Layer 5 of a small transformer language model trained on English Wikipedia (11 layers, counted from 0, width 96).
Take only the direct path to the model's output, skipping the later layers: a vector added to the residual stream pushes a token's score in proportion to its dot product with that token's output vector.

Output vectors of the tokens that the questions are about. A number n stands for (n - 500) times 0.008.
"G": 614,332,658,605,645,775,341,836,319,767,427,712,343,318,351,564,666,587,323,397,549,519,412,557,546,624,653,432,692,198,374,593,481,722,131,610,448,589,545,555,302,500,548,633,265,589,602,660,200,450,707,362,567,336,421,421,404,145,267,665,651,402,330,300,593,400,432,257,265,491,471,608,390,423,731,409,733,550,309,687,602,406,522,313,421,343,533,639,526,385,800,644,322,978,558,724
" b": 527,527,520,526,504,467,537,458,517,501,497,516,505,509,499,487,484,552,515,460,472,498,537,506,509,486,464,484,507,513,512,529,535,522,455,522,472,487,518,504,489,512,491,538,520,475,538,493,516,477,476,487,505,542,465,461,492,508,489,526,496,528,501,456,481,528,471,521,501,498,500,519,515,506,511,518,497,491,489,520,460,530,523,497,481,471,411,481,533,465,522,530,472,542,488,408
" total": 528,493,520,480,527,520,464,547,474,510,503,600,466,478,450,525,554,534,472,450,471,535,556,557,488,548,495,475,466,435,564,592,484,497,420,548,501,482,512,503,462,545,533,540,478,543,501,470,495,472,438,470,504,475,426,491,440,477,460,571,573,490,453,451,498,427,538,463,453,429,521,556,521,440,539,444,615,536,570,475,462,544,482,480,472,496,425,488,500,445,558,500,474,571,529,567
"x": 614,332,658,606,645,775,342,830,319,767,427,712,344,318,348,564,666,587,324,397,549,519,413,558,546,625,653,428,692,199,374,594,481,722,132,610,448,589,545,556,302,500,549,633,265,590,602,655,201,451,707,363,567,336,421,421,404,146,267,665,651,402,331,301,594,401,432,257,266,491,471,608,391,424,731,410,733,551,310,687,598,403,522,314,421,344,533,640,523,385,800,644,323,978,558,724
"right": 503,483,530,460,523,555,369,597,501,565,496,545,467,497,349,494,475,518,501,525,442,427,573,502,563,588,492,447,529,392,529,486,532,509,521,554,586,501,598,533,403,548,424,557,503,502,499,459,419,432,539,542,462,453,466,520,509,450,450,514,500,524,452,519,613,462,539,516,474,541,529,509,477,518,500,509,487,538,417,523,480,406,516,459,549,459,537,492,471,476,593,528,431,552,558,439
"son": 478,523,521,520,509,578,559,565,465,493,487,584,390,442,451,509,504,418,475,558,432,493,423,505,539,540,566,514,470,440,460,411,566,485,487,552,540,473,504,487,476,486,556,530,510,528,448,544,450,516,566,513,478,588,498,441,501,503,564,533,472,448,406,558,599,462,416,503,390,544,441,649,421,539,498,493,475,455,436,543,514,514,500,487,559,498,471,516,501,480,583,469,483,499,528,506
"Personal": 569,542,569,549,549,541,459,585,480,541,510,608,464,453,470,560,561,523,384,470,475,457,503,524,450,512,515,465,516,444,528,549,401,489,486,505,474,451,500,535,412,487,511,581,560,499,483,464,395,436,582,458,566,552,504,531,476,463,552,489,533,417,455,523,543,466,485,530,488,409,422,577,426,422,491,496,603,609,512,517,425,512,438,515,487,403,541,483,548,486,543,560,425,565,437,538
"b": 454,478,553,438,489,493,549,470,525,525,487,479,502,534,426,447,484,503,521,511,461,549,538,514,522,519,516,532,505,511,547,443,539,485,481,467,434,468,518,466,538,523,546,559,458,471,587,451,448,464,408,503,494,577,525,494,523,486,474,439,494,540,486,534,493,540,487,531,492,453,504,523,552,557,545,499,543,494,481,622,446,515,400,541,512,417,542,463,548,471,507,486,496,508,500,427
"ward": 541,576,585,462,503,480,497,559,431,535,527,486,541,523,381,404,482,545,465,527,437,506,485,530,519,500,546,480,618,338,399,440,519,469,459,585,523,450,407,494,485,452,509,579,515,509,578,476,448,439,568,509,564,481,477,567,423,419,447,486,528,509,476,472,604,527,575,456,465,502,466,586,569,512,525,521,452,507,456,509,509,431,529,502,476,416,500,478,518,450,549,510,586,566,545,533
" score": 594,547,521,477,516,553,459,548,512,568,468,594,465,478,434,495,538,576,511,464,537,478,474,545,507,534,526,479,492,483,455,544,480,630,397,589,506,469,495,536,451,452,577,525,502,553,512,523,477,456,497,486,444,458,402,490,494,522,536,531,545,497,429,470,470,525,527,427,479,443,562,597,417,475,505,511,560,504,418,538,392,434,461,481,479,478,472,458,459,508,563,503,480,578,428,564
"her": 512,459,539,512,491,554,449,592,468,598,436,513,431,572,448,469,483,510,475,583,558,467,523,484,509,572,514,518,491,441,562,523,593,426,415,571,519,464,469,472,553,484,538,547,425,535,523,559,435,448,519,430,501,468,485,477,488,399,481,582,525,562,490,547,525,487,460,501,418,540,414,529,535,601,462,480,451,515,533,533,575,456,400,461,393,507,476,498,456,551,657,559,438,461,473,466
"den": 452,471,584,510,497,549,426,531,528,544,609,476,429,468,453,468,478,479,481,548,461,515,494,565,538,492,561,501,568,451,500,506,514,530,434,579,496,500,550,493,482,481,570,518,514,468,626,518,431,427,460,432,501,460,498,435,537,482,483,476,446,433,445,517,557,404,533,451,454,514,387,514,471,547,546,499,492,498,487,564,517,474,457,491,543,460,530,534,541,500,541,506,558,548,527,486
"h": 614,332,659,606,645,775,342,830,319,767,427,712,344,318,348,565,666,587,324,397,549,519,413,558,546,625,653,428,692,199,374,594,481,722,132,610,448,589,545,556,302,500,549,633,265,590,602,655,201,451,707,363,567,336,421,421,404,146,267,665,651,402,331,301,594,401,432,257,266,491,471,608,391,424,731,410,733,551,310,687,598,407,522,314,417,344,533,635,523,385,800,644,323,978,558,725
"day": 552,563,533,431,502,475,504,529,389,576,684,618,435,492,426,536,519,551,454,415,466,505,417,533,521,410,491,499,525,412,451,469,466,522,515,510,428,618,445,425,434,460,565,572,495,476,464,521,449,401,495,556,513,546,459,497,468,460,428,491,497,521,539,550,489,391,539,467,427,512,444,571,516,481,570,505,538,562,431,645,487,398,428,463,490,531,556,497,477,560,619,513,516,544,574,592
"ed": 541,522,426,455,491,561,517,508,445,485,575,576,575,495,454,439,518,503,480,544,515,498,535,563,467,493,415,530,536,510,491,437,527,429,494,438,498,424,477,572,547,492,543,476,566,463,570,501,464,511,440,529,562,586,520,443,582,547,508,548,510,503,489,549,506,431,470,440,557,455,466,474,423,548,589,477,447,472,482,486,455,513,532,457,516,481,605,442,424,486,503,450,483,500,507,510
"c": 454,524,512,451,493,454,611,416,545,506,424,483,529,517,490,483,499,507,466,535,493,544,499,502,498,546,562,572,552,476,488,499,556,488,473,543,449,542,511,465,493,444,504,519,539,417,583,459,469,545,465,515,522,447,462,467,446,568,518,494,435,443,457,521,480,539,506,564,485,457,550,440,491,530,576,438,489,493,543,511,491,525,550,481,499,534,515,474,544,427,513,503,485,463,500,515
" single": 521,516,511,497,534,537,478,558,539,554,527,566,456,520,464,541,522,507,554,477,502,430,521,470,518,508,483,544,507,446,516,537,481,537,440,574,476,502,528,498,434,479,546,521,508,452,534,564,486,436,473,452,496,424,397,482,503,511,453,560,524,435,478,449,508,550,477,512,501,448,454,507,473,500,512,523,576,490,448,479,440,478,468,506,515,539,507,543,459,476,502,513,462,583,523,537
"br": 449,543,499,496,503,526,524,515,522,634,512,544,511,465,557,439,480,504,514,436,475,552,513,468,473,555,575,511,524,474,518,512,533,473,494,518,437,506,561,514,490,485,470,553,492,445,572,456,404,476,535,532,442,555,508,454,477,471,447,460,507,436,399,523,575,498,431,458,469,455,529,490,558,528,475,510,485,496,477,563,464,501,513,494,489,482,548,514,586,432,497,565,413,557,537,464

Output weights of attention head 2. The head adds the sum of these rows, row i times number i of z. A number n stands for (n - 500) times 0.0023.
o0: 468,662,567,577,484,334,372,269,209,458,512,285,556,678,490,743,116,629,707,649,643,324,424,192,546,712,617,372,336,677,475,241,222,555,500,317,598,763,534,544,298,550,471,434,648,408,338,455,527,794,448,554,514,654,598,486,642,373,624,696,525,538,534,555,416,340,518,690,547,678,461,473,447,674,433,637,548,442,124,611,307,506,352,553,714,587,514,829,642,307,396,469,448,446,409,418
o1: 518,571,588,279,524,570,445,354,476,627,590,285,462,377,527,470,447,424,478,813,317,621,524,681,547,567,521,628,559,457,574,499,642,447,390,483,438,439,562,434,664,601,596,314,472,522,480,247,444,419,395,393,521,461,547,559,246,661,266,474,602,598,632,539,665,606,398,668,739,465,345,430,384,427,471,684,501,646,569,620,607,433,299,470,390,624,595,353,655,417,494,605,261,394,609,380
o2: 413,460,514,503,549,352,622,629,699,553,695,500,519,485,466,367,492,717,574,645,390,661,248,376,546,446,431,355,592,451,505,410,690,323,315,537,509,479,685,514,315,717,346,556,501,491,524,484,373,324,556,795,546,461,318,421,568,533,490,747,504,276,629,657,369,446,665,526,353,220,438,476,375,467,698,651,477,571,526,571,309,601,326,581,639,424,471,325,461,552,529,533,599,331,705,472
o3: 474,522,728,384,322,562,425,792,577,380,288,312,411,636,337,561,583,366,592,438,610,660,652,452,460,467,427,543,484,578,568,713,439,465,431,809,436,361,541,374,324,442,593,616,357,570,431,517,734,605,648,712,565,376,514,427,541,537,373,475,429,719,525,384,201,420,410,702,294,473,471,306,419,609,658,666,570,494,598,725,520,524,458,508,662,356,449,282,665,502,600,508,251,370,348,479
o4: 780,386,699,220,399,652,366,637,639,566,585,458,664,169,418,619,505,321,535,254,533,413,208,753,259,554,405,585,559,584,369,578,506,465,359,503,698,591,332,610,410,531,499,494,665,535,475,509,593,336,612,488,466,519,736,612,288,628,651,575,338,459,385,708,689,647,500,636,706,524,301,639,453,628,410,318,293,246,339,610,386,570,369,632,534,411,520,355,312,657,574,646,505,368,481,428
o5: 314,547,676,489,623,497,638,660,462,483,613,322,522,419,524,631,348,569,398,232,433,523,296,590,410,584,561,599,729,325,487,463,627,581,600,495,471,525,325,361,570,409,478,638,638,231,509,487,563,584,514,454,353,628,498,496,489,363,449,540,467,478,347,643,540,476,528,495,527,609,604,498,696,513,600,282,444,322,711,424,397,542,268,539,392,484,443,505,816,487,714,452,418,673,609,207
o6: 479,487,426,467,499,478,661,580,471,713,558,656,328,679,410,418,432,589,387,489,772,318,418,426,528,515,702,333,464,459,782,584,529,479,535,501,294,632,547,431,796,395,495,682,410,337,619,590,277,364,429,489,485,365,446,472,268,460,673,366,483,587,528,534,336,599,529,707,386,691,565,705,516,600,342,323,675,382,411,747,582,506,437,537,397,280,343,509,425,391,460,448,448,414,886,443
o7: 501,228,829,336,375,541,436,619,459,453,366,473,349,253,367,392,623,624,241,649,561,619,488,479,452,600,711,730,536,354,736,683,833,325,811,630,603,477,640,643,527,460,377,522,527,812,335,582,469,430,261,612,391,347,473,609,524,672,295,231,614,458,524,572,658,471,553,604,627,392,254,436,524,604,488,418,273,358,326,431,317,423,508,563,697,494,513,410,489,466,412,505,511,528,486,534
o8: 460,552,395,555,521,626,620,361,551,458,631,527,62,583,491,502,417,696,778,342,501,318,557,614,445,545,434,567,467,578,310,605,558,472,449,423,524,248,829,528,440,534,683,539,436,298,317,741,648,304,238,634,531,558,409,593,586,547,550,607,564,524,599,377,479,377,290,582,609,247,494,612,652,637,723,459,695,541,467,241,462,401,421,417,566,606,498,528,473,532,196,552,228,575,413,652
o9: 231,569,574,439,445,628,526,540,696,276,432,546,603,486,290,466,489,236,420,540,397,534,457,437,639,276,643,599,625,434,476,703,392,474,556,421,421,593,532,460,819,657,387,376,538,522,389,406,528,548,545,445,569,449,698,256,482,595,488,468,333,620,234,655,461,405,455,502,594,812,633,525,703,467,338,391,501,350,366,654,561,441,451,536,510,644,666,455,514,643,408,573,461,471,374,634
o10: 436,495,333,466,773,486,604,430,603,530,462,630,340,493,525,401,551,669,708,411,547,628,362,300,453,545,682,379,567,690,579,686,372,540,401,309,574,387,544,565,377,417,466,475,493,439,649,368,516,388,533,625,286,390,595,562,455,354,271,469,567,248,513,582,445,549,564,495,592,201,459,494,466,723,512,535,516,528,424,502,695,368,649,633,626,595,442,395,530,605,472,558,598,490,390,456
o11: 654,514,313,637,710,711,303,274,351,690,382,634,289,409,401,307,578,529,415,678,706,583,802,543,336,624,375,589,488,525,542,591,467,587,444,734,647,500,435,323,569,511,297,644,423,671,576,620,371,282,596,339,536,362,457,516,583,510,638,646,547,363,634,507,516,276,362,559,247,658,393,510,659,428,732,485,467,500,339,498,414,448,605,377,461,362,620,422,422,390,481,529,551,580,440,465
o12: 689,442,302,527,406,496,524,604,274,657,311,469,605,503,672,296,513,395,638,682,476,427,453,671,526,489,687,544,548,414,627,433,616,698,425,446,569,527,558,320,477,573,534,478,464,319,843,379,388,373,456,580,687,544,516,357,608,679,328,649,492,399,213,473,452,840,648,465,307,512,333,683,390,464,412,352,552,344,251,305,390,339,749,579,742,319,810,607,440,501,453,600,311,612,733,274
o13: 452,645,439,438,449,752,673,380,419,326,418,282,486,661,240,410,596,378,690,637,600,666,570,286,396,426,633,468,413,352,588,404,592,416,527,721,674,723,347,496,528,368,281,513,505,287,694,506,578,551,243,471,489,509,339,275,473,471,387,535,444,579,678,438,470,326,516,633,693,442,615,684,631,641,615,440,574,744,367,387,398,451,188,657,656,459,396,489,525,436,713,529,604,649,512,364
o14: 372,507,505,628,303,545,644,530,617,735,618,534,809,103,346,601,322,443,436,597,615,585,671,478,522,522,707,466,359,400,297,816,642,510,323,519,564,281,423,450,635,314,726,471,616,292,590,238,446,603,648,534,200,392,512,584,424,525,563,564,628,619,454,553,749,579,422,405,500,503,480,502,353,534,519,573,328,635,572,468,421,523,550,559,527,550,243,489,241,483,592,362,240,572,546,556
o15: 374,630,380,362,513,481,416,648,561,570,447,511,504,525,342,513,779,505,187,794,381,376,513,679,558,437,77,435,497,436,437,548,183,602,412,588,460,455,327,633,262,797,561,530,440,712,274,520,414,323,511,645,615,820,419,399,735,475,420,707,386,751,547,631,523,588,412,337,371,452,524,447,345,588,586,236,497,669,514,464,386,630,332,586,540,433,539,507,746,508,607,646,427,418,553,554
o16: 278,448,612,480,416,621,546,541,263,635,604,505,466,683,446,480,678,523,467,268,596,511,491,460,609,264,646,505,301,447,376,678,696,452,547,600,645,476,438,588,705,383,515,638,244,709,537,362,550,469,330,562,412,650,489,407,445,492,476,562,468,546,325,306,477,587,374,719,506,518,461,536,526,475,325,612,373,674,620,551,380,383,527,558,478,317,665,505,523,621,393,450,645,623,443,272
o17: 573,515,288,609,428,605,815,666,645,656,349,742,671,351,398,590,366,709,485,478,387,489,370,451,15,435,593,345,541,574,689,447,521,527,303,632,441,651,544,515,505,564,296,481,442,407,597,433,581,431,393,429,416,654,472,666,674,838,635,553,627,568,388,572,416,448,385,614,638,392,429,341,590,378,550,533,457,582,215,388,470,538,696,483,575,563,263,592,491,266,407,535,394,477,322,543
o18: 370,498,529,442,420,445,221,480,510,257,675,553,362,581,687,458,485,585,486,406,512,778,286,460,530,421,519,514,503,581,676,498,656,436,583,599,323,511,462,633,588,438,636,401,921,658,625,435,657,329,639,438,402,571,245,356,660,313,723,485,495,476,496,454,556,464,598,467,595,481,415,416,453,493,503,630,421,504,256,408,524,492,327,563,656,210,558,420,613,632,541,357,427,509,493,631
o19: 490,499,563,515,531,472,348,508,716,574,473,544,384,711,528,370,619,587,632,518,405,604,227,528,461,581,429,579,483,654,594,533,499,590,517,472,519,517,242,386,443,456,393,442,276,485,449,595,625,670,226,592,394,549,382,338,215,185,447,431,635,427,610,463,592,797,533,435,583,512,740,356,286,608,579,716,406,581,316,579,496,360,700,537,702,402,413,430,701,553,355,534,584,393,565,464
o20: 549,354,703,392,473,516,441,767,564,702,623,557,312,497,390,570,577,551,553,685,626,674,395,496,459,492,294,697,759,415,553,550,602,289,706,477,409,576,479,519,348,638,532,358,531,437,531,368,376,337,728,390,372,226,437,450,452,442,537,385,632,567,428,378,743,412,406,492,530,302,457,615,356,639,683,498,361,425,398,486,672,374,537,440,290,441,741,373,390,596,487,578,490,572,550,526
o21: 383,253,556,201,546,573,399,508,546,612,649,591,622,388,357,600,422,567,521,394,697,283,403,409,619,482,848,461,462,357,703,366,405,246,600,487,359,655,163,419,528,513,679,620,327,714,401,587,355,597,574,429,279,672,428,664,602,423,527,693,390,536,330,372,677,412,264,738,200,618,661,480,465,343,537,544,411,499,477,440,790,496,576,885,347,699,572,263,512,688,433,549,312,546,514,704
o22: 460,513,319,793,270,525,537,582,616,485,463,520,347,589,432,335,476,295,568,364,539,437,487,273,566,618,732,487,610,461,522,383,575,477,214,403,657,497,418,445,481,643,619,473,471,466,699,414,820,366,551,520,679,227,587,464,613,453,649,255,388,680,577,498,611,685,420,456,535,623,544,454,578,388,650,476,294,437,553,452,709,381,283,323,484,676,492,472,585,409,546,660,630,518,577,244
o23: 600,557,601,616,647,680,431,633,437,527,416,664,539,636,542,725,686,409,538,519,571,430,349,266,608,622,605,536,647,308,416,513,729,427,761,616,425,530,574,496,344,585,565,587,399,506,318,549,429,445,504,501,627,571,366,339,466,350,367,469,639,229,400,590,493,669,508,197,431,746,432,582,425,372,443,235,430,636,429,404,642,486,552,319,478,561,622,530,529,465,645,432,225,398,295,429
o24: 490,339,642,340,619,552,287,445,424,446,596,420,225,593,573,507,195,681,575,555,417,534,410,554,341,424,371,344,429,574,525,736,409,405,618,388,330,373,579,126,320,595,542,674,736,317,837,452,551,415,334,695,781,660,475,549,616,597,393,374,565,573,333,527,553,528,616,574,510,689,516,606,413,392,448,272,370,636,553,417,636,574,500,470,530,579,383,508,642,401,642,653,656,311,580,534
o25: 595,827,567,294,591,529,596,526,550,531,607,428,398,461,486,674,651,411,701,562,334,418,436,616,387,764,617,681,578,623,729,565,652,297,702,599,528,192,578,520,442,326,699,435,242,197,404,421,442,449,452,378,619,489,541,574,692,585,591,436,359,289,406,515,460,516,483,516,395,521,418,315,546,500,351,720,362,402,323,589,337,335,409,564,400,442,409,458,375,744,382,553,689,510,575,597
o26: 396,556,535,602,350,464,744,670,511,477,392,450,475,266,838,508,506,405,392,558,586,359,499,718,615,606,605,500,402,548,398,538,535,440,578,511,515,278,427,433,479,685,460,511,342,362,448,250,478,575,684,547,584,400,548,345,600,660,526,667,557,391,555,629,852,322,579,528,544,489,430,646,534,641,246,441,289,314,666,568,578,428,311,449,297,649,532,329,425,529,282,524,455,594,443,635
o27: 628,525,445,459,386,549,460,325,564,507,520,549,396,740,414,528,483,627,609,573,438,514,372,525,527,692,384,556,554,347,442,537,665,452,736,466,596,493,801,433,393,479,806,515,509,311,519,542,586,701,468,388,433,497,308,457,666,532,460,644,238,526,127,522,617,447,555,794,471,438,523,469,491,699,90,524,318,69,366,832,767,450,538,389,578,559,594,433,402,473,614,287,618,276,401,510
o28: 606,389,654,276,275,395,528,442,357,464,607,666,374,426,364,410,549,448,524,573,528,654,527,474,620,584,449,609,531,424,473,568,624,551,500,584,748,345,507,640,411,461,398,425,643,681,437,301,490,497,443,545,408,398,624,583,493,516,418,592,646,310,508,501,531,455,617,516,224,678,541,454,671,482,544,248,462,521,576,536,660,431,278,666,264,612,404,479,266,609,522,520,550,504,470,757
o29: 443,768,778,436,607,397,754,576,494,359,453,351,583,343,691,382,578,394,442,542,714,382,542,436,479,808,552,486,643,414,295,537,628,456,507,588,553,403,420,593,453,318,616,555,418,430,243,352,538,499,621,509,545,312,370,459,613,523,623,384,448,422,548,755,665,455,415,722,529,342,400,493,469,515,382,217,314,465,384,466,414,594,676,508,579,433,709,638,520,555,374,482,447,493,510,451
o30: 544,579,459,598,729,338,385,562,517,573,482,433,412,499,339,437,304,526,393,562,415,507,593,509,634,620,436,509,494,465,352,365,672,365,495,494,544,401,496,478,628,404,396,575,181,516,649,633,269,554,451,523,334,663,276,533,686,659,442,639,599,554,360,554,492,647,531,603,427,392,365,506,477,592,599,432,330,781,445,633,722,246,525,280,672,415,552,727,574,279,510,641,504,525,527,473
o31: 595,603,355,333,500,370,405,568,274,268,709,716,354,584,542,639,702,671,591,688,547,588,529,591,440,458,493,357,654,808,364,268,611,448,333,414,480,452,652,519,432,565,43,376,460,635,671,628,544,662,452,418,514,406,586,656,554,426,361,339,451,282,607,436,494,521,314,515,551,482,412,484,80,424,694,454,577,645,716,512,280,438,587,712,676,580,480,393,535,686,557,391,466,468,591,305

Each question shows a token from some text and the vector z that the head gathered there. A number n stands for (n - 500) times 0.0044.

"16": 581,376,759,406,455,659,667,287,676,280,525,568,617,539,642,529,614,608,414,301,371,369,401,404,553,793,349,521,439,612,760,589
Which of these tokens does it push down most? "her"

"ical": 454,536,758,623,548,650,629,392,524,291,546,639,443,608,560,647,550,552,441,328,434,497,407,394,521,834,410,475,453,556,581,554
Pushed up most: "Personal"

"s": 456,363,609,572,635,655,680,479,542,382,525,566,490,634,600,494,575,599,458,382,493,537,329,534,549,785,357,690,521,580,631,503
Pushed up most: "son"

"fer": 466,494,733,601,624,580,600,418,610,307,567,498,393,555,647,482,467,551,523,363,504,416,356,488,493,722,263,694,379,593,718,562
Pushed up most: " single"

"ć": 468,443,745,592,550,660,774,534,544,442,483,520,457,686,491,556,631,568,503,287,439,507,401,395,566,779,328,577,486,582,619,479
Pushed up most: "b"

"n": 551,464,668,601,531,530,710,428,479,204,645,656,312,347,409,630,508,671,503,153,425,530,356,507,705,754,352,491,452,555,613,686
Which two tokens does it push up most, strongest first? "Personal", "day"

"la": 395,356,722,590,499,591,609,496,616,314,495,682,417,623,528,574,580,701,470,302,507,522,322,444,610,820,400,559,444,497,612,617
Pushed up most: "Personal"

" Pe": 482,419,751,571,538,633,750,545,527,452,518,544,464,718,485,565,658,555,544,298,492,516,429,389,545,788,296,594,493,590,606,471
Which two tokens does it push up most, strongest first? "b", "day"

" in": 532,443,708,599,603,661,635,495,547,399,513,490,544,626,559,562,537,575,499,411,497,455,447,472,481,736,426,623,565,703,616,468
Pushed up most: "son"

"un": 408,385,638,616,705,597,575,470,606,272,561,613,435,530,623,465,418,649,475,425,447,487,425,500,533,851,372,670,527,629,660,541
Which two tokens does it push up most, strongest first? " score", " single"

"ten": 350,476,740,630,626,627,618,512,572,370,515,552,500,645,576,548,560,579,441,388,543,541,394,386,519,821,426,664,575,555,572,472
Pushed up most: "her"

"gra": 497,462,798,602,532,623,710,503,541,334,463,571,382,617,519,577,595,652,507,363,515,477,439,436,562,845,362,571,562,500,618,548
Which two tokens does it push up most, strongest first? "day", "b"

".": 417,417,747,606,586,644,676,597,551,340,529,532,524,637,507,509,637,514,473,431,480,501,411,523,555,813,357,607,624,573,666,447
Pushed up most: "her"

"to": 433,480,722,418,505,635,557,387,710,317,478,604,324,560,591,602,662,559,463,354,268,481,182,455,525,597,299,553,544,591,544,572
Pushed up most: " total"

" where": 436,407,694,622,638,592,592,525,664,337,531,578,460,630,607,576,646,539,505,404,485,402,345,532,570,763,325,601,556,524,580,601
Pushed up most: " score"

"29": 538,395,700,302,415,633,607,287,648,227,526,624,675,528,704,531,555,641,414,296,325,277,313,387,570,876,429,480,433,595,697,594
Which of these tokens does it push down most? "her"

"th": 462,462,673,542,572,613,580,391,714,388,461,522,391,523,413,666,668,604,481,256,501,649,269,535,537,794,470,582,531,558,586,473
Which of these tokens does it push down most? "c"

"in": 514,383,735,639,647,545,630,454,566,324,591,545,404,641,555,552,510,678,450,361,433,369,392,432,521,705,300,548,563,604,573,530
Pushed up most: " score"

"ner": 460,347,787,635,634,675,732,523,639,338,524,554,539,656,578,480,529,619,540,408,474,464,392,528,539,765,441,706,531,609,662,514
Pushed up most: "son"

" ": 462,402,674,564,594,640,643,525,556,309,556,594,567,664,590,495,533,582,482,421,460,485,363,471,545,733,383,655,584,633,678,527
Pushed up most: "right"

"ter": 501,443,688,615,553,545,688,476,541,276,588,637,341,468,471,591,530,640,514,252,433,524,373,509,617,771,368,538,503,551,608,610
Which two tokens does it push up most, strongest first? "Personal", "day"

" Sa": 514,429,719,528,602,638,691,589,484,324,575,575,539,709,544,474,593,623,443,396,523,484,390,547,512,826,320,598,515,648,723,594
Pushed up most: "right"

" Bel": 492,447,794,584,553,651,714,493,500,327,479,534,377,632,511,530,601,647,497,380,514,466,435,458,539,829,365,587,583,533,625,540
Which two tokens does it push up most, strongest first? "day", "b"

",": 473,423,736,599,642,584,660,575,566,280,532,569,505,627,574,491,658,535,464,384,560,470,322,471,522,836,345,737,556,612,633,543
Pushed up most: "right"

"ri": 578,435,709,601,495,541,712,394,510,239,627,606,420,459,444,683,552,622,504,205,397,528,363,513,735,726,329,517,446,562,629,667
Which two tokens does it push up most, strongest first? "Personal", "day"

" of": 462,441,708,601,665,618,667,450,522,352,539,568,508,605,561,565,574,607,501,425,519,428,401,470,459,811,397,613,500,582,584,525
Pushed up most: " score"

"C": 477,397,752,607,530,652,694,481,523,317,510,565,411,637,591,522,540,526,461,341,542,444,368,433,517,760,340,626,522,567,532,444
Pushed up most: "day"

"e": 464,438,760,637,575,663,682,543,515,426,557,530,482,664,574,538,567,603,540,433,492,448,353,506,511,692,357,675,529,574,621,458
Pushed up most: "b"

" when": 508,352,672,512,544,657,664,453,602,335,540,537,421,607,688,526,638,625,510,374,467,471,378,475,468,745,396,652,606,552,583,539
Pushed up most: " score"

" describe": 417,411,763,625,594,563,600,498,625,353,474,525,521,704,561,524,566,519,518,324,577,484,474,552,491,793,362,702,606,542,580,499
Pushed up most: "her"

" office": 471,437,736,622,533,612,714,513,569,343,509,542,450,665,572,545,597,513,512,386,493,473,404,479,510,763,417,642,581,612,607,491
Pushed up most: "her"

" to": 503,441,694,572,624,619,664,450,661,373,511,547,513,648,621,548,567,604,444,279,479,466,368,470,507,768,390,601,527,601,607,548
Pushed up most: " single"

" qu": 506,493,698,612,578,622,654,524,630,343,518,581,433,635,597,527,554,502,462,352,400,461,378,440,515,775,362,667,501,598,672,511
Pushed up most: "b"

" took": 484,424,639,574,665,588,642,433,719,355,535,597,494,691,648,548,551,591,439,242,516,457,369,481,464,746,379,580,541,628,567,585
Pushed up most: " single"

" In": 475,452,793,596,515,610,695,536,527,310,580,561,382,605,572,570,674,551,515,369,540,507,348,454,484,722,328,613,576,598,579,540
Pushed up most: "day"

"arch": 409,458,755,590,556,623,740,563,563,352,513,550,387,568,525,552,630,592,529,287,522,522,341,513,508,775,329,578,558,535,616,463
Pushed up most: "day"

"co": 471,413,738,624,600,575,681,438,583,310,499,603,470,622,566,544,522,609,515,325,526,443,365,424,626,750,287,638,528,540,580,418
Pushed up most: "day"

"ta": 475,475,705,561,584,699,604,529,517,410,462,533,572,617,561,550,514,558,456,366,465,466,425,506,550,715,414,631,576,671,598,441
Pushed up most: "son"

"ev": 439,377,668,678,574,663,726,551,529,383,598,532,487,641,673,465,526,539,542,370,468,493,291,513,553,770,358,713,606,615,584,460
Pushed up most: "her"

" Mo": 486,445,784,605,551,561,718,561,585,341,515,533,431,605,610,555,679,568,465,313,492,531,313,464,592,729,332,616,550,560,569,542
Pushed up most: "day"